Layer 2 of a small transformer language model trained on English Wikipedia (11 layers, counted from 0, width 96).
A neuron's activation on a vector x is squared ReLU(weights . x), where the dot is the dot product.

Input weights of the MLP neurons that the questions are about. A number n stands for n times 0.0072.
n20: 27 -8 10 -9 49 -13 44 4 -11 18 -9 9 20 -79 46 37 -37 7 -20 -46 42 -15 3 19 -3 16 -15 34 14 -7 55 -13 8 26 67 -34 -59 -8 24 -3 -12 8 -43 -1 -14 -38 -15 46 -1 41 30 -6 -20 18 -43 20 -19 -15 41 54 3 -16 0 -4 -41 -7 -30 -8 10 6 14 -52 -14 -30 1 -3 -3 -18 6 64 -11 -14 -4 38 -3 14 -17 64 -6 29 4 -6 21 -7 28 13
n25: -2 4 -13 15 -25 37 9 3 22 -22 -26 -17 9 21 -51 -5 7 -5 5 -29 19 11 31 -1 -32 -31 36 11 -23 -25 -23 -40 -50 -18 18 28 -15 52 -28 -31 3 34 -5 -14 -6 9 -37 -9 -22 -21 32 8 -13 -22 21 42 -12 -22 -60 19 5 20 -5 -52 37 -25 10 8 3 -38 -12 -8 19 -32 33 24 -24 26 15 -43 19 -39 18 11 -25 34 28 -16 -12 -20 22 16 -7 -10 -21 17
n164: -52 -18 -1 4 -31 -54 19 -24 41 27 -64 12 17 3 -53 29 9 14 19 -25 48 9 49 15 2 -17 31 -43 6 -73 12 -12 -42 -17 -28 13 11 4 25 -11 8 17 -20 0 -17 -1 -14 -15 -31 -9 -20 -32 -25 -4 -32 27 -43 -4 22 26 2 38 46 -22 40 -15 11 -18 7 14 -28 -15 -1 1 8 21 3 4 27 -39 47 -33 -34 -26 -28 -28 30 1 -1 -12 10 16 2 -8 -21 13
n172: -94 14 6 -54 -21 -25 33 9 -42 -6 2 -38 -27 -57 -11 9 33 -27 -73 10 -43 -16 4 17 -13 9 -9 -26 -12 -12 -20 -17 4 15 -14 -6 -9 -7 -2 2 1 -21 -9 -23 9 -32 18 2 13 -18 -19 -4 -8 -11 -14 35 18 -16 55 14 -1 15 -4 12 -28 8 25 24 -37 -23 2 8 -13 27 -33 -45 40 -8 7 32 -7 17 -39 -38 4 -11 -26 -1 11 -37 -15 9 -18 -8 -2 13
n176: -3 -32 34 18 10 31 0 -35 -27 1 9 -8 -45 8 -15 -8 11 19 -28 -52 13 -25 31 -17 23 -18 30 -19 20 11 -7 -25 35 -18 -24 -9 51 4 12 9 -10 -12 18 84 -2 -17 4 3 15 3 0 -6 25 -11 3 -39 -13 36 -3 -18 4 -24 62 -3 -6 -6 27 6 23 -20 -6 -12 1 26 -16 -30 -41 29 -11 -24 -24 -4 2 11 32 21 -25 -13 -3 13 -7 -30 16 -1 -47 -3
n191: -15 6 -9 -10 -32 -28 -9 -28 8 20 10 27 -44 26 -3 82 30 37 21 -12 -37 -4 2 14 -28 -18 11 29 -30 -19 -14 -12 16 -16 -20 17 -3 5 30 22 -3 19 -25 -49 34 24 -33 -42 -35 34 15 20 8 41 -12 -26 -5 35 -42 53 -82 34 57 -12 21 28 -30 -10 40 -11 -38 35 -16 -6 -23 -7 -34 -11 -6 -57 -6 10 -3 -40 -8 -56 -19 25 -34 -54 -13 10 12 -1 1 45
n199: 24 -42 37 20 -18 7 22 13 1 -11 -28 36 -36 28 -16 19 -7 -4 38 33 -7 20 -32 4 27 4 27 -35 -24 -21 -15 53 -4 -31 21 -49 -45 5 -22 31 -2 42 16 23 -19 -17 3 -19 -26 22 -10 41 11 33 9 -74 -14 5 -65 29 -2 18 -17 -23 25 -16 20 -14 19 -13 3 0 -67 -41 15 28 34 -9 16 -44 43 -21 1 13 -21 -6 -9 7 -12 -2 15 17 -18 -2 20 -13
n207: 6 9 -22 3 11 33 9 -22 31 44 27 -6 -1 -36 13 -40 -1 1 -12 14 -28 5 -24 -23 -35 -23 6 -3 -23 -30 32 -22 9 -25 -19 -31 -13 -3 -14 -10 11 -31 -10 -29 2 1 8 4 -9 -5 -5 26 -47 -33 10 -17 15 5 -27 -24 -12 -6 37 32 -31 -9 1 42 18 -26 23 9 19 19 28 -2 -14 15 7 6 -16 -45 1 57 -46 -18 12 22 -32 -23 6 -6 41 -8 -16 24
n223: -19 18 35 18 -70 48 -22 -2 27 4 14 -12 -12 -23 -21 -16 -12 -6 -29 4 23 -11 -13 -5 33 -12 40 -33 -39 -53 -4 -18 0 -4 -40 11 -14 39 -18 48 -54 1 -1 7 -12 -30 23 -7 -13 15 -27 13 -20 -43 10 -4 2 -29 4 -4 24 -2 -19 -26 -17 -19 11 23 14 -2 -6 14 -26 -20 8 9 -27 -26 15 -45 22 27 -4 -32 -33 6 7 21 11 38 1 33 47 29 -31 -56
n246: 3 38 41 -15 -30 10 -1 28 -19 6 -42 -9 -9 16 -11 25 -41 49 20 -52 53 2 -7 -1 -10 -31 4 53 12 30 7 -8 38 12 30 -6 48 -34 23 13 -6 48 4 -20 10 15 -44 -3 41 4 -26 -37 21 -23 -59 38 -6 35 -12 -7 -17 16 20 -20 -7 2 -79 -17 -8 -19 -42 15 -12 -32 -19 -37 -35 -7 -69 -14 21 10 24 53 10 17 17 15 2 -10 -31 28 18 -8 -31 -12
n302: -7 41 -38 5 2 -8 58 -44 -28 5 19 41 -20 -51 -20 17 -5 -14 23 3 21 40 40 -35 17 -14 -25 -15 13 36 40 -11 -2 -6 13 -30 27 24 -13 15 -17 -60 -20 -31 1 -23 -31 -50 11 23 26 21 43 -34 4 9 -58 -42 -10 14 -16 -11 21 -1 -4 5 24 29 -32 16 -16 -25 -4 7 -7 23 -21 10 -3 -23 -6 -19 8 -21 -15 -23 38 -45 16 1 53 21 24 54 -43 20
n317: -44 -4 9 8 7 -14 -25 38 52 8 18 42 17 31 12 -7 -57 18 2 26 28 -9 6 -4 57 35 34 -21 -16 -4 36 27 -19 -22 -2 -52 -3 32 15 -4 25 -1 -26 33 -17 -35 43 -16 -37 31 -18 3 52 -13 -5 -38 9 29 -13 -1 5 5 -30 -8 8 -10 -9 -8 13 33 -4 5 -15 -2 14 19 2 -22 28 -27 29 20 20 6 -52 -24 -5 16 20 35 15 22 54 21 -14 34
n360: -26 -19 10 -5 -1 -16 -4 44 17 -56 17 -31 48 -56 -18 21 3 14 -9 11 -39 -15 -60 -20 0 28 -11 50 7 16 3 2 -25 20 2 14 39 -40 -9 -6 -36 -18 -16 -40 48 -6 -14 -38 -17 17 -40 5 -19 -7 8 -10 -35 -7 9 -1 -15 -42 -26 -13 -50 -11 -30 9 15 11 -14 7 27 19 7 37 5 24 46 38 2 11 -20 -5 -34 -14 -11 -2 24 8 -29 -40 23 10 42 -50
n380: 37 5 19 -19 -26 -17 83 8 -31 -25 -33 43 10 25 8 33 2 25 -35 -40 53 -44 5 -7 -27 -33 12 -31 14 -5 7 44 2 -25 -13 -36 38 -33 2 11 -9 6 -13 -5 -21 -2 29 -34 6 0 -14 -51 26 -11 4 -23 -35 22 39 -14 27 25 -14 20 8 -1 12 1 10 -7 -4 8 5 48 17 0 -36 5 -17 -80 -15 8 -25 11 27 17 -12 -15 1 7 22 20 -27 60 2 -17

Each question shows a token from some text and the vector x that enters the MLP there. A number n stands for n times 0.039.

" ;": 30 18 -23 19 24 -35 -38 -14 -14 -12 35 -8 -4 5 2 8 30 -17 -2 12 6 -4 -13 -33 14 3 9 20 20 39 -10 17 -17 22 18 7 -8 20 16 -29 4 -6 6 0 7 19 8 2 15 -22 -19 -2 -28 -48 29 -13 -1 21 11 12 20 -12 -10 -20 -32 3 -12 15 10 -7 39 25 -6 36 -23 20 -6 -12 -4 8 22 -10 -34 -23 -10 0 -3 30 -9 20 -32 -19 5 10 1 -9
The neuron with the highest activation: n360

" September": 21 14 -19 -7 32 -17 -5 -31 5 0 15 -4 17 -40 -24 -5 22 4 8 21 17 0 1 13 -11 -8 -4 22 11 25 -30 46 19 -12 14 13 6 37 0 -5 30 -8 -26 6 11 12 6 10 32 -19 15 -5 -14 -24 23 3 -23 1 11 34 1 -12 -10 3 -18 26 -29 11 -17 5 28 13 26 28 -38 18 -13 -22 -29 9 31 -11 33 -6 30 17 9 20 -22 20 6 -2 10 25 7 -3
The most active neuron and its activation: n302, at about 3.2

" Committee": 24 -13 -13 7 26 -23 -15 -33 21 -12 7 -14 7 -33 -7 -8 1 -6 -1 2 34 -11 -30 -37 3 -22 28 16 -3 33 -38 26 -5 37 28 10 5 26 -7 -14 23 0 45 0 9 23 7 -21 -8 21 32 -35 -25 -16 32 1 -48 13 -7 26 13 -13 -14 -10 -11 8 -22 6 14 -11 32 1 18 -1 -21 19 -18 15 -33 13 8 -4 6 -21 7 15 1 31 7 32 -13 -1 6 -11 -5 21
The neuron with the highest activation: n360

" Asian": 27 -16 -36 -13 3 -32 -17 -27 11 -27 1 17 -39 39 -15 8 -7 -4 -2 46 1 -22 -14 -47 -3 8 43 1 17 34 -17 23 -3 1 30 -4 -5 6 -24 -14 -8 -2 -35 -9 13 -6 22 6 13 19 -15 -2 -46 -22 20 -1 -49 -5 3 16 5 18 -7 19 -11 15 2 -15 1 -25 38 25 14 12 -23 15 12 -16 -25 -19 25 6 13 -35 0 17 1 23 7 19 9 -19 -4 -8 -16 4
The neuron with the highest activation: n199

" age": 46 32 -10 1 17 -17 -38 -13 -1 12 28 -16 18 -9 -14 -16 -18 -1 -25 30 7 41 -20 -19 -22 -8 -23 31 22 20 -23 50 11 -17 -10 14 -8 10 -17 -15 -8 7 2 13 -1 -10 18 6 46 4 2 0 -26 -3 22 16 -12 -1 9 -19 25 -6 -8 6 11 14 -19 4 17 -7 6 3 4 5 -28 17 -9 -7 -39 -16 21 5 61 -15 -6 20 16 17 -19 17 16 40 -10 4 28 6
The neuron with the highest activation: n246

" List": 33 18 -19 3 26 -20 -9 -10 -1 -17 5 -27 -16 0 -21 3 5 16 -7 -26 54 -6 -24 -47 -18 -18 20 1 13 21 -26 48 11 -12 6 3 11 26 6 -22 4 8 -24 11 20 17 12 -17 2 -2 23 -38 -5 -8 24 13 -19 8 -19 5 17 6 13 -27 -20 31 21 -14 7 -7 18 -31 25 4 2 29 11 -3 -8 6 28 -24 2 -33 -39 16 9 22 28 17 -7 2 -30 -6 29 21
The three highest activations, in order: n25, n380, n164

"5": 33 -3 -10 17 13 -28 -2 1 5 -2 4 -23 33 -36 -23 29 21 0 -15 9 8 4 9 0 -16 3 -8 21 -4 20 -30 19 -18 0 13 -2 -17 17 -7 -13 14 -12 -22 9 3 -3 31 -8 -1 12 19 -2 -20 -43 -5 6 -3 -1 21 20 30 -12 -2 -12 -27 3 -12 21 3 -12 52 -5 8 12 -18 0 -19 -28 -51 -5 18 -32 -13 -8 13 32 26 45 2 22 -10 15 -5 16 -6 35
The neuron with the highest activation: n20

" North": 17 -9 -11 8 14 2 -26 11 16 -20 -6 -4 -40 6 -32 -3 8 11 -24 31 17 13 -27 -18 37 8 30 16 -5 3 -33 17 9 -9 22 -27 -22 7 -14 -31 10 -13 3 1 -7 8 21 -1 3 -3 -14 3 -18 -18 21 4 -44 0 1 18 25 11 1 -24 -30 17 -12 8 -7 -37 31 24 13 7 -35 15 4 -22 -23 0 13 11 3 -41 -14 38 -32 9 -9 5 19 -22 1 2 6 -11
The three highest activations, in order: n199, n223, n360

" France": 7 -18 -17 -7 37 -11 -23 -33 -13 0 5 -16 23 12 -31 -14 22 -15 4 23 8 26 -23 -48 7 -23 30 -2 -2 24 -21 25 -8 -6 -40 16 1 23 -3 -28 0 6 -6 1 3 5 -2 -17 12 22 14 -3 -30 -28 17 -4 -31 4 17 4 27 12 -15 5 -20 -1 -14 23 4 -19 40 26 51 10 -28 10 -24 -15 -20 10 14 -5 18 -6 -26 23 0 52 -2 23 -6 -14 23 17 6 -7
The most active neuron and its activation: n207, at about 3.7

" some": 57 13 -1 -17 -5 -26 -32 -4 -4 -14 24 7 -16 38 -36 -2 -20 -10 -18 36 7 -23 12 -24 1 1 33 27 22 31 -13 46 -12 13 16 -5 -9 24 -12 0 1 8 -1 -1 -3 19 30 19 -7 13 24 -13 -17 -10 15 -2 -6 9 3 44 4 22 -8 -2 14 12 -19 -2 6 -14 17 9 -9 4 -13 1 8 -22 -61 3 -10 19 31 -43 30 4 -5 11 10 3 -11 18 5 16 -26 11
The three highest activations, in order: n191, n246, n380

"ho": 21 -12 1 22 31 -33 -11 -17 2 -16 11 -4 8 -2 7 -21 24 -2 8 14 32 23 8 -56 -6 -10 -7 16 28 4 -14 17 13 -15 -39 -13 15 0 3 -34 15 22 7 21 28 -10 19 -5 6 37 47 -5 -9 -28 22 7 0 6 20 2 1 4 -9 -33 -7 11 -39 -9 4 1 40 -1 18 12 -10 -9 -17 -44 -38 4 30 -5 9 0 23 -5 8 41 -14 18 -48 6 12 26 16 -8
The most active neuron and its activation: n246, at about 1.4

"ras": 18 -11 -19 -1 43 -15 -25 18 6 -1 -7 12 -12 31 -2 -24 16 11 5 4 10 21 -26 -27 -21 -17 7 9 24 15 -18 11 -2 7 -51 2 3 23 -7 -1 2 15 -64 6 42 -8 -11 -21 0 23 22 -9 -23 -34 36 1 -18 24 18 10 1 14 -11 5 -12 18 -17 -4 3 -27 25 1 31 9 -26 4 0 -19 -10 -4 14 0 -20 -44 -8 18 10 4 -26 43 -53 25 -14 1 -10 12
The neuron with the highest activation: n191

"ruct": -2 2 -17 -17 29 -25 -17 -6 40 -57 5 2 -5 -27 1 10 19 5 -1 2 42 26 2 -7 -26 -26 7 -3 -3 -3 -13 10 21 17 9 -7 8 25 3 -15 16 4 18 12 29 -14 43 36 15 22 14 -25 -14 -17 19 -18 -18 10 -2 5 20 8 -19 -15 3 31 -4 -13 -3 -27 25 -6 9 15 -14 9 4 -34 -37 -6 20 10 -23 -21 -17 29 -35 21 21 37 -43 11 -15 -1 -27 -13
The most active neuron and its activation: n380, at about 1.1

"s": 30 11 -27 16 25 -32 -32 -24 10 -16 14 0 -15 -32 -26 8 5 5 2 -17 18 -4 13 -26 -3 7 -15 0 -6 36 -30 4 -11 4 14 -19 -13 26 5 -22 6 1 0 -4 -3 21 9 -3 13 7 26 0 -18 -22 18 -2 -52 -27 -3 42 17 -8 -4 7 -14 28 -30 -15 21 -8 23 16 10 5 -20 -3 -1 -41 -35 -7 22 -9 6 -6 2 21 -20 16 -35 22 -29 0 18 -12 -15 24
The two highest activations, in order: n20, n302

" China": 23 -7 -29 -8 24 -21 -10 -19 -7 -23 -3 -3 -10 42 -29 -19 23 2 -10 28 14 13 -14 -37 16 -2 34 22 -1 17 -31 30 2 -19 -12 -3 4 27 -9 -18 -18 -6 -16 -8 16 4 8 -20 12 12 -22 -1 -34 -20 18 -2 -52 -3 11 12 8 26 -3 2 -21 -1 -6 12 7 -41 34 39 24 4 -30 17 -25 -30 -32 1 4 18 28 -2 5 11 2 37 -19 11 8 -21 8 16 9 4
The neuron with the highest activation: n380